Layer 11 of a small transformer language model trained on English Wikipedia (16 layers, counted from 0, width 64).
A neuron's activation on a vector x is GELU(weights . x + bias), where the dot is the dot product.
The model reads these tokens: " was" " a" " notable" " part" " of" " the" " show" "." " After" " two" " years" "," " it" " was" " ren" "ew" "ed" " for" " one" " more" "," " but" " a" " clear" " dec" "line" " in" " view" "ership" " mean" " that" " the"

The vector x that enters this layer's MLP at each token. A number n stands for (n - 500) times 0.014.
0 " was": 504,584,368,508,418,462,477,419,434,425,528,554,496,371,505,558,547,514,433,463,605,956,403,508,514,542,599,599,462,509,536,511,422,482,508,578,575,459,696,523,433,491,456,553,530,545,427,424,461,473,551,456,364,362,478,489,542,509,548,468,453,533,372,504
1 " a": 474,625,382,435,441,462,483,408,456,470,511,534,532,381,499,584,586,544,497,506,582,943,449,507,482,543,589,596,417,517,539,529,476,517,504,509,570,492,710,521,444,476,456,559,531,530,402,411,448,427,509,417,380,327,465,454,535,479,604,508,436,514,391,493
2 " notable": 595,605,414,429,508,527,417,418,497,418,469,542,443,430,536,585,549,521,526,468,462,942,449,433,611,455,525,600,455,599,496,577,490,574,550,609,622,518,556,476,376,515,527,404,541,473,384,396,442,370,522,372,457,443,497,410,595,449,505,509,421,449,555,504
3 " part": 536,678,314,520,478,461,373,408,447,371,537,498,473,375,641,637,519,459,338,494,397,820,543,439,600,426,567,547,405,494,497,402,520,609,588,668,588,593,552,426,345,550,610,406,499,465,526,408,584,445,568,414,475,372,418,495,490,533,520,584,430,536,569,471
4 " of": 413,652,386,418,435,511,495,371,439,474,519,525,497,358,455,500,577,551,517,525,570,960,445,533,557,516,606,540,437,504,521,527,498,489,518,558,566,503,703,499,461,527,434,554,518,517,455,399,432,384,515,411,449,365,486,546,494,478,525,467,398,550,456,514
5 " the": 431,577,414,383,428,485,442,454,471,442,454,538,483,435,501,548,614,546,477,508,536,985,423,501,539,509,568,534,456,494,498,526,566,470,528,551,563,564,664,496,472,517,486,551,543,511,462,395,481,304,512,397,412,409,455,496,515,510,530,485,437,512,492,464
6 " show": 625,660,305,579,558,464,395,448,367,451,532,661,400,480,530,425,413,464,553,430,588,767,438,389,643,352,537,433,539,424,418,531,555,447,479,779,535,567,539,489,473,531,542,460,521,450,493,460,497,457,609,398,415,354,405,355,613,529,561,461,497,686,557,509
7 ".": 383,637,334,350,437,511,645,387,430,454,577,515,506,379,467,592,547,458,483,553,566,854,482,509,520,562,624,613,458,453,519,598,542,437,514,641,545,460,744,541,438,421,416,592,507,506,471,401,520,460,520,387,429,323,451,521,556,431,523,460,378,566,487,473
8 " After": 408,685,295,466,560,504,512,359,457,443,417,572,439,446,454,514,507,489,514,420,544,904,459,414,583,494,615,480,482,498,488,510,447,508,501,556,513,522,728,470,426,501,571,531,512,647,446,536,418,510,578,582,423,420,491,567,413,531,386,407,364,461,555,531
9 " two": 525,650,460,445,553,526,396,431,444,385,343,436,396,509,498,586,474,480,593,466,489,842,452,441,661,473,583,480,485,498,519,676,563,508,614,507,494,535,635,357,280,463,661,541,605,477,426,345,524,401,564,490,470,471,424,393,530,540,509,511,386,487,559,496
10 " years": 562,638,355,498,513,398,495,405,357,284,342,463,476,498,554,646,516,483,450,393,521,762,442,543,716,439,541,538,565,645,532,603,512,457,503,730,512,444,550,447,420,495,519,421,560,640,593,499,617,446,561,455,332,532,366,514,389,629,473,464,407,462,511,435
11 ",": 416,583,340,402,415,531,535,357,456,492,516,468,538,474,588,465,516,422,568,537,562,861,457,476,615,438,624,503,493,447,488,535,564,463,464,702,584,374,685,529,412,507,543,548,568,453,532,439,536,386,627,435,468,405,377,581,461,468,314,459,384,601,518,493
12 " it": 434,614,331,629,503,372,407,467,315,515,387,600,513,652,582,598,426,441,598,484,556,658,255,494,584,468,502,489,605,502,496,546,505,548,515,563,440,509,614,446,393,485,636,583,592,352,606,538,513,363,579,486,384,344,528,335,461,690,431,501,446,598,535,353
13 " was": 521,560,362,573,400,528,402,446,422,487,498,589,480,408,574,540,446,463,408,451,581,863,240,428,539,489,601,597,564,559,476,467,406,472,554,626,557,513,689,481,413,496,551,472,522,592,461,592,491,442,613,577,314,411,447,478,471,534,499,462,475,544,350,504
14 " ren": 449,629,427,546,441,461,446,269,481,498,486,589,602,447,665,689,437,495,322,444,590,594,420,420,414,405,428,511,515,453,513,537,466,520,504,813,549,625,603,459,294,541,475,543,477,438,517,529,486,358,571,491,489,288,616,583,541,600,576,595,613,420,375,394
15 "ew": 503,574,331,729,472,461,475,318,633,357,402,545,515,418,554,526,339,545,335,527,631,569,325,444,469,316,380,548,574,624,572,618,554,552,645,626,595,508,627,530,529,509,490,514,397,461,543,519,593,426,580,507,513,434,500,468,414,516,381,597,437,589,356,401
16 "ed": 534,595,359,541,376,498,365,335,472,474,466,422,375,428,528,530,397,539,370,498,478,796,376,394,667,357,507,610,624,585,581,602,475,584,572,639,671,450,567,523,439,487,507,576,479,510,531,545,514,349,549,555,578,370,541,382,426,578,323,528,432,584,472,509
17 " for": 437,635,341,475,463,490,456,366,483,465,462,529,416,403,459,500,504,520,489,504,547,985,402,428,610,468,567,515,558,470,499,545,492,488,555,492,576,531,685,508,439,551,474,520,482,583,497,474,468,369,538,486,526,411,537,554,429,497,510,454,397,478,438,507
18 " one": 554,640,394,482,590,467,381,408,401,479,376,513,439,532,649,505,542,508,533,546,494,846,477,469,675,437,544,456,428,527,410,598,521,520,546,443,548,529,604,450,352,517,658,523,604,524,501,363,540,430,554,397,481,440,417,259,466,613,494,450,459,578,452,410
19 " more": 383,688,429,453,543,429,489,445,410,391,427,514,318,554,423,655,500,627,501,458,497,881,396,369,547,473,598,596,485,659,509,531,449,534,588,505,522,520,518,396,402,410,574,490,668,505,423,444,508,436,504,467,496,441,471,416,569,530,491,419,530,482,591,452
20 ",": 485,510,411,465,468,542,521,392,481,496,514,458,467,605,542,455,414,485,511,457,523,922,463,382,529,464,469,676,546,557,471,526,513,460,553,724,485,418,650,458,404,476,604,563,579,478,543,442,535,429,569,387,564,379,347,548,504,502,439,375,414,564,460,448
21 " but": 368,606,310,477,502,479,475,393,336,483,460,566,471,579,500,486,450,385,468,416,523,879,413,481,571,469,453,561,596,421,497,548,476,464,563,564,549,447,719,594,422,434,615,580,564,440,518,567,555,488,560,479,489,445,443,596,581,433,315,396,442,622,526,397
22 " a": 440,589,411,414,536,433,345,418,477,561,486,558,504,520,552,621,497,581,474,513,526,951,432,438,545,524,505,586,510,533,460,523,484,488,524,408,529,493,737,504,433,463,531,530,564,518,434,486,479,392,526,474,354,395,457,378,496,464,597,549,401,517,409,454
23 " clear": 451,712,410,463,707,476,429,271,571,514,385,518,446,513,509,605,509,474,444,528,434,808,388,441,514,450,383,580,493,755,445,533,470,541,497,517,480,479,515,463,517,604,505,495,618,518,468,449,531,444,547,435,545,481,410,276,554,520,526,452,452,455,569,467
24 " dec": 535,607,318,475,544,443,538,423,461,398,427,581,587,409,521,497,453,636,132,362,550,701,410,372,471,425,500,549,611,437,480,488,494,514,569,492,498,688,602,481,429,589,463,389,445,426,543,492,580,511,533,555,471,373,358,606,511,545,763,532,542,608,467,576
25 "line": 592,625,375,564,598,499,338,452,428,383,436,534,602,510,640,419,518,535,343,481,555,735,436,420,741,315,357,585,518,580,529,665,452,489,500,699,628,369,430,418,413,526,503,456,525,608,579,454,462,423,548,435,520,318,414,384,490,593,510,529,353,642,541,526
26 " in": 413,610,341,392,545,523,471,395,444,438,500,548,457,383,501,525,536,566,420,500,480,956,508,523,643,462,590,441,519,511,464,487,486,506,577,491,541,512,721,494,492,560,451,537,490,566,563,463,431,374,522,429,466,357,458,556,391,529,552,458,416,468,484,532
27 " view": 377,646,334,594,527,346,464,418,463,395,497,587,547,493,480,461,456,427,350,496,548,729,482,468,676,346,468,428,446,460,390,632,522,470,557,812,555,496,551,351,481,622,511,483,605,463,586,470,535,429,502,396,521,515,430,250,458,645,547,535,579,628,506,541
28 "ership": 469,618,403,593,512,350,353,349,434,364,623,456,444,469,570,533,516,532,516,483,604,640,508,527,705,339,511,426,446,413,536,606,467,493,592,831,604,462,584,439,458,611,458,431,597,467,545,492,501,255,519,392,504,436,375,339,487,613,509,542,409,635,550,636
29 " mean": 443,679,404,539,636,296,358,255,457,476,452,550,383,430,456,674,442,409,530,562,493,653,482,566,584,475,536,497,535,650,570,548,440,440,621,605,507,481,576,530,555,520,506,557,707,496,615,611,521,396,515,454,494,357,271,342,501,482,439,464,480,539,448,492
30 " that": 436,554,388,509,546,437,414,372,372,457,510,494,524,477,615,426,460,475,602,492,538,867,393,419,657,482,638,486,517,532,502,607,476,540,559,535,499,445,698,508,484,522,587,564,654,323,520,425,503,384,602,474,452,394,386,479,498,455,390,356,438,582,584,441
31 " the": 390,553,450,350,517,484,390,408,484,485,490,510,485,533,542,634,526,512,528,506,521,937,377,473,562,479,512,519,496,477,431,538,609,508,562,504,509,542,599,501,480,523,540,551,601,438,520,443,526,239,581,419,437,462,437,421,520,459,460,478,454,501,484,486

Each question shows the input weights of one neuron of the MLP. A number n stands for (n - 500) times 0.0015.

n215 (bias -0.004): 597,420,582,529,481,429,360,504,595,503,643,477,549,382,421,299,481,550,654,570,472,546,484,555,598,580,512,484,266,478,428,584,697,496,445,518,729,607,474,630,514,444,373,529,516,660,347,465,315,502,588,505,545,518,493,507,484,410,432,537,562,436,349,504
On which three tokens does it fire most, strongest first? 4 " of", 1 " a", 2 " notable"

n152 (bias -0.065): 745,573,565,497,443,365,587,642,402,540,518,646,470,492,435,545,733,462,457,614,327,351,568,522,487,558,662,405,336,397,402,433,627,360,442,589,507,351,372,475,585,340,591,327,474,411,522,317,364,538,800,499,526,412,433,429,440,604,380,522,584,561,639,346
Its two highest activations, in order, are on tokens 6 " show", 3 " part"

n16 (bias -0.038): 491,493,478,522,511,593,495,506,507,557,507,467,523,532,415,398,748,367,544,468,322,580,793,532,503,395,750,319,474,392,542,478,304,568,480,321,494,382,467,466,531,524,476,416,526,604,498,294,483,534,558,396,700,579,488,445,548,484,375,420,467,418,658,429
On which token does it fire most? 18 " one"

n22 (bias -0.008): 628,439,413,636,602,610,575,690,494,551,426,578,525,450,506,549,516,581,665,531,417,473,514,354,476,469,549,657,345,513,706,470,477,328,475,555,354,468,442,462,472,500,430,572,390,552,498,538,429,456,500,505,576,534,491,451,592,592,425,433,384,399,496,486
On which token does it fire most? 25 "line"

n59 (bias -0.026): 642,577,509,542,429,284,460,690,567,468,434,350,630,409,445,353,541,565,673,391,572,501,472,577,599,594,612,446,533,505,459,471,631,469,426,365,535,597,519,490,471,593,625,437,375,631,361,128,410,473,779,606,562,493,658,531,679,560,409,600,452,517,505,410
On which token does it fire most? 9 " two"

n159 (bias -0.065): 641,386,499,593,582,171,562,558,454,597,460,483,717,345,423,589,633,364,503,586,460,467,394,553,536,555,591,456,541,563,614,585,408,685,472,549,551,538,415,426,566,358,574,258,473,712,539,505,482,507,610,676,582,507,493,557,566,357,216,499,419,199,364,444
On which token does it fire most, and how strongly? 10 " years", at about 1.5

n99 (bias -0.027): 625,422,522,680,582,405,598,360,490,468,526,432,463,495,504,534,531,618,449,581,382,509,485,534,397,361,787,537,372,438,373,446,531,497,544,384,566,289,349,444,477,447,715,495,606,521,505,367,547,505,518,587,451,537,365,438,646,662,532,492,564,430,358,356
On which token does it fire most, and how strongly? 18 " one", at about 2.7

n50 (bias -0.061): 648,348,506,609,394,462,605,600,378,654,536,582,706,587,428,552,472,359,502,648,394,540,460,556,390,523,644,533,519,454,447,269,663,336,368,573,387,547,409,531,329,279,745,414,497,516,493,607,448,437,666,499,465,455,409,468,626,410,396,721,544,427,439,345
On which token does it fire most? 12 " it"

n191 (bias -0.013): 473,329,633,681,481,582,477,561,585,511,455,355,524,442,528,537,695,535,536,459,488,487,530,550,467,615,412,570,645,302,624,531,464,203,534,479,429,338,467,491,487,547,414,574,609,593,543,244,269,448,566,388,462,575,444,626,653,394,523,521,468,439,271,492
Its two highest activations, in order, are on tokens 0 " was", 1 " a"

n77 (bias -0.024): 536,540,554,522,422,443,522,535,649,503,684,486,490,361,608,406,582,492,401,488,495,432,582,489,556,397,562,635,581,635,622,598,643,655,382,493,525,428,391,575,475,560,309,445,469,531,470,409,467,597,645,501,668,405,381,478,516,595,479,368,394,442,380,519
On which three tokens does it fire most, strongest first? 25 "line", 16 "ed", 15 "ew"

n218 (bias -0.020): 573,509,428,503,470,627,556,426,429,478,630,424,466,352,247,480,460,435,693,444,359,552,658,347,472,548,658,480,559,566,605,591,513,524,360,434,642,373,372,476,551,373,569,504,542,541,442,524,693,648,606,487,630,588,323,573,665,507,566,536,431,474,417,474
On which token does it fire most? 7 "."

n158 (bias 0.064): 650,505,529,437,529,541,401,610,516,566,594,555,567,646,409,357,360,624,551,563,514,549,423,482,509,437,481,432,645,446,631,461,585,533,458,525,491,340,461,465,524,377,614,476,378,426,529,461,473,677,421,723,523,433,542,654,586,572,435,506,534,507,550,351
On which token does it fire most, and how strongly? 21 " but", at about 0.67

n103 (bias -0.087): 653,489,428,595,466,620,538,631,492,481,593,523,611,411,559,470,443,521,647,520,541,424,426,551,510,663,459,607,551,455,532,615,383,458,234,399,356,674,540,672,397,343,627,442,507,522,327,358,409,584,455,669,371,537,566,579,436,380,439,656,473,548,279,411
On which three tokens does it fire most, strongest first? 13 " was", 0 " was", 1 " a"

n13 (bias -0.002): 563,460,540,407,477,649,554,496,596,523,396,530,448,551,532,354,556,404,422,596,489,505,594,474,384,452,574,443,464,456,555,678,535,567,489,383,474,517,547,416,502,489,475,454,438,593,478,416,474,730,417,528,525,587,458,562,446,679,471,520,340,546,502,483
On which three tokens does it fire most, strongest first? 8 " After", 9 " two", 18 " one"

n125 (bias 0.019): 501,446,450,477,489,507,599,530,471,538,574,586,410,471,528,606,548,580,676,432,378,437,648,334,464,415,617,524,523,631,431,443,532,218,312,383,430,888,560,656,558,530,551,408,382,519,467,314,558,545,568,625,543,366,455,368,351,551,400,605,592,514,485,408
On which token does it fire most? 18 " one"

n128 (bias 0.032): 657,475,447,387,511,518,590,516,449,616,536,503,471,512,554,520,540,512,500,623,358,636,562,504,488,472,633,537,445,442,534,344,432,377,508,308,436,557,435,506,602,434,579,520,305,533,485,347,416,615,457,515,352,505,362,708,552,498,548,431,527,555,226,478
Its two highest activations, in order, are on tokens 1 " a", 0 " was"

n76 (bias -0.023): 661,489,558,497,424,493,540,459,615,656,357,451,409,352,489,660,684,546,534,473,352,601,670,510,422,482,564,481,527,635,412,240,460,616,463,312,436,735,452,509,556,526,600,558,483,537,348,445,236,462,477,569,548,639,690,497,608,233,400,521,520,467,385,538
On which token does it fire most? 2 " notable"

n5 (bias -0.019): 440,442,488,518,484,383,757,635,432,546,635,468,517,507,398,508,377,584,780,650,312,498,411,494,658,320,545,514,372,607,329,557,653,283,304,408,262,724,441,627,576,572,561,351,353,597,432,590,374,535,591,492,568,385,432,469,368,471,566,625,655,610,372,517
On which token does it fire most? 6 " show"

n146 (bias -0.011): 445,517,541,625,462,576,536,513,463,516,406,547,694,678,305,519,473,548,647,395,445,538,459,578,502,609,530,396,368,415,436,492,389,387,504,389,347,547,434,429,787,329,670,369,447,660,468,342,709,321,562,760,552,471,677,644,460,625,185,474,547,363,540,537
Its two highest activations, in order, are on tokens 8 " After", 12 " it"

n163 (bias -0.038): 575,383,496,574,451,589,512,496,608,530,618,304,654,552,548,402,597,469,693,690,477,516,464,613,583,533,568,364,453,384,384,719,434,587,527,430,306,371,490,480,644,421,549,458,562,501,501,265,430,465,381,439,316,546,424,654,487,462,489,464,657,551,223,481
On which three tokens does it fire most, strongest first? 30 " that", 11 ",", 18 " one"

n4 (bias -0.060): 587,445,641,653,479,668,516,550,530,731,466,293,485,436,342,499,374,759,540,662,700,571,544,337,274,449,562,594,519,595,572,450,471,346,510,264,615,501,350,292,540,531,514,484,523,501,491,386,377,553,277,560,443,613,693,561,532,559,458,620,328,429,76,404
On which token does it fire most? 15 "ew"

n206 (bias 0.004): 596,427,399,532,446,391,451,556,379,539,651,321,497,406,632,529,621,523,594,497,504,510,527,515,544,690,593,560,345,510,423,508,755,541,477,474,502,376,314,582,530,579,480,399,346,492,433,565,421,671,459,384,465,461,549,413,478,496,454,553,577,461,563,300
Its two highest activations, in order, are on tokens 3 " part", 2 " notable"

n68 (bias -0.042): 344,446,514,506,464,590,536,415,422,589,439,287,595,487,388,523,383,504,497,644,680,422,526,608,456,441,603,537,417,543,569,451,587,424,535,537,396,502,503,651,567,446,332,408,585,587,732,373,486,558,526,508,551,621,411,317,589,564,509,668,497,314,233,449
On which token does it fire most, and how strongly? 29 " mean", at about 1.1

n253 (bias -0.019): 493,425,503,464,357,342,451,442,530,444,558,521,655,330,342,454,622,711,540,589,593,592,721,391,432,622,482,463,665,626,401,280,620,523,574,445,648,353,336,440,709,546,515,303,439,636,606,386,400,378,625,603,638,673,698,436,634,489,442,478,563,444,511,345
On which token does it fire most, and how strongly? 17 " for", at about 0.23

n200 (bias -0.023): 470,398,547,511,409,353,502,565,473,547,557,622,435,375,566,593,448,550,489,446,416,299,566,604,447,508,549,539,568,493,543,242,607,378,466,400,481,526,445,601,429,363,547,524,380,467,502,404,455,762,442,524,461,412,418,691,457,654,551,668,784,482,392,551
Its two highest activations, in order, are on tokens 24 " dec", 14 " ren"

n24 (bias -0.089): 486,547,686,483,499,637,749,446,464,491,521,431,606,681,439,664,351,412,578,437,499,531,505,538,450,379,470,535,651,538,661,321,427,493,259,319,236,603,389,399,418,391,556,429,440,625,440,258,463,415,437,712,592,613,330,587,670,558,555,411,528,483,581,311
On which token does it fire most, and how strongly? 19 " more", at about 0.88

n211 (bias 0.027): 614,354,548,606,530,718,485,516,500,445,536,460,515,511,494,414,453,389,409,484,505,533,516,497,511,718,484,428,406,524,527,596,327,319,427,545,499,656,647,646,628,477,500,551,476,504,422,537,464,641,354,530,507,555,582,606,359,562,448,484,484,491,406,560
On which token does it fire most, and how strongly? 13 " was", at about 0.41

n177 (bias -0.079): 467,377,423,567,328,536,710,477,388,486,763,511,580,374,385,342,408,526,461,427,329,476,444,712,495,463,831,382,417,414,691,438,611,596,587,478,505,371,491,532,687,629,514,568,429,805,574,553,324,596,588,783,679,458,489,702,431,405,240,512,407,370,375,496
On which token does it fire most? 8 " After"

n130 (bias -0.004): 468,556,514,616,320,497,508,635,405,535,584,455,518,416,551,545,531,427,479,341,443,533,496,654,440,400,528,518,452,595,565,282,441,464,456,489,537,552,321,526,493,528,370,546,464,591,464,534,450,404,503,588,705,450,670,398,546,483,496,513,729,442,502,671
On which token does it fire most? 14 " ren"

n26 (bias -0.067): 485,404,578,487,514,496,587,370,558,445,571,602,562,375,402,557,514,497,535,475,497,489,589,361,449,512,428,531,397,666,496,464,788,490,360,557,548,571,416,535,467,625,520,435,501,474,499,545,522,525,412,513,510,686,431,482,526,476,567,650,499,410,250,408
Its two highest activations, in order, are on tokens 14 " ren", 15 "ew"

n205 (bias -0.048): 439,402,527,534,568,558,490,639,407,436,556,598,481,646,454,380,358,468,594,772,304,558,644,796,388,665,603,551,424,570,575,482,461,414,534,550,362,621,485,425,507,354,594,633,566,680,552,416,458,409,593,579,487,437,485,391,458,476,288,565,512,343,357,431
On which token does it fire most? 29 " mean"

n38 (bias -0.062): 438,406,513,535,289,516,605,645,523,464,511,396,797,358,485,523,446,627,536,454,630,410,442,460,338,311,597,454,716,477,566,385,391,370,335,432,256,497,587,409,547,455,579,396,531,654,391,371,469,453,552,605,368,533,733,477,544,555,334,638,497,537,593,548
On which token does it fire most, and how strongly? 13 " was", at about 0.29

n183 (bias -0.022): 464,459,451,556,503,407,513,402,480,451,582,545,560,508,488,499,364,516,456,465,464,528,632,494,235,399,477,480,656,386,420,407,563,505,514,401,491,382,429,568,576,430,547,421,415,531,480,376,521,577,463,612,454,628,493,791,526,519,483,599,670,600,401,400
On which token does it fire most, and how strongly? 24 " dec", at about 1.9

n145 (bias -0.064): 510,544,396,534,294,453,571,524,590,732,440,395,712,430,347,606,601,473,530,604,252,509,541,333,527,623,411,516,650,722,737,541,336,671,398,428,222,561,434,611,707,288,569,336,516,532,656,576,469,409,587,839,599,517,803,304,580,548,257,389,620,410,171,340
On which token does it fire most? 16 "ed"

n133 (bias -0.011): 589,459,467,418,325,550,479,564,568,471,559,469,424,394,555,455,513,556,517,577,391,449,503,640,566,494,518,412,575,432,657,542,498,476,587,440,496,350,534,614,564,408,355,478,278,548,488,520,274,551,560,384,536,426,599,462,533,484,452,496,515,515,460,523
On which token does it fire most, and how strongly? 16 "ed", at about 0.77

n3 (bias -0.070): 511,428,482,486,316,467,600,653,577,605,714,545,608,307,454,351,723,696,702,678,501,570,362,561,220,695,568,520,334,589,362,248,450,398,371,312,588,472,576,552,536,460,445,502,506,591,471,538,439,421,602,482,580,497,568,534,393,440,378,545,502,271,388,485
On which three tokens does it fire most, strongest first? 1 " a", 4 " of", 0 " was"

n216 (bias -0.005): 609,532,477,638,487,483,424,521,598,575,431,576,423,524,652,457,448,551,488,455,406,478,480,458,567,497,390,605,581,553,537,481,545,380,535,529,559,430,417,512,570,574,642,458,519,425,458,484,483,618,440,642,522,499,463,443,474,460,387,419,404,468,582,455
On which token does it fire most, and how strongly? 25 "line", at about 2

n122 (bias -0.033): 580,451,458,595,461,324,595,751,639,414,446,570,538,488,373,404,624,446,618,605,461,402,481,513,593,739,487,535,354,213,454,609,656,598,511,420,464,380,519,685,465,383,690,625,560,645,500,403,441,696,411,516,434,376,547,621,533,448,276,583,443,293,598,493
On which token does it fire most? 8 " After"

n31 (bias 0.036): 523,503,608,462,442,708,516,453,572,580,530,510,419,504,402,415,538,422,535,420,604,544,577,525,601,633,654,391,600,532,443,497,506,378,510,458,613,580,460,468,538,572,543,522,633,527,513,444,532,474,434,358,480,480,446,407,522,386,356,435,518,540,438,486
On which token does it fire most? 11 ","

n171 (bias -0.093): 457,468,568,512,656,270,520,593,685,569,683,531,497,644,634,492,490,388,574,421,523,417,502,416,524,641,488,409,542,736,550,507,476,336,481,445,276,623,506,450,604,560,584,373,497,592,459,492,582,484,528,489,736,445,634,478,444,448,285,684,477,394,393,477
Its two highest activations, in order, are on tokens 23 " clear", 29 " mean"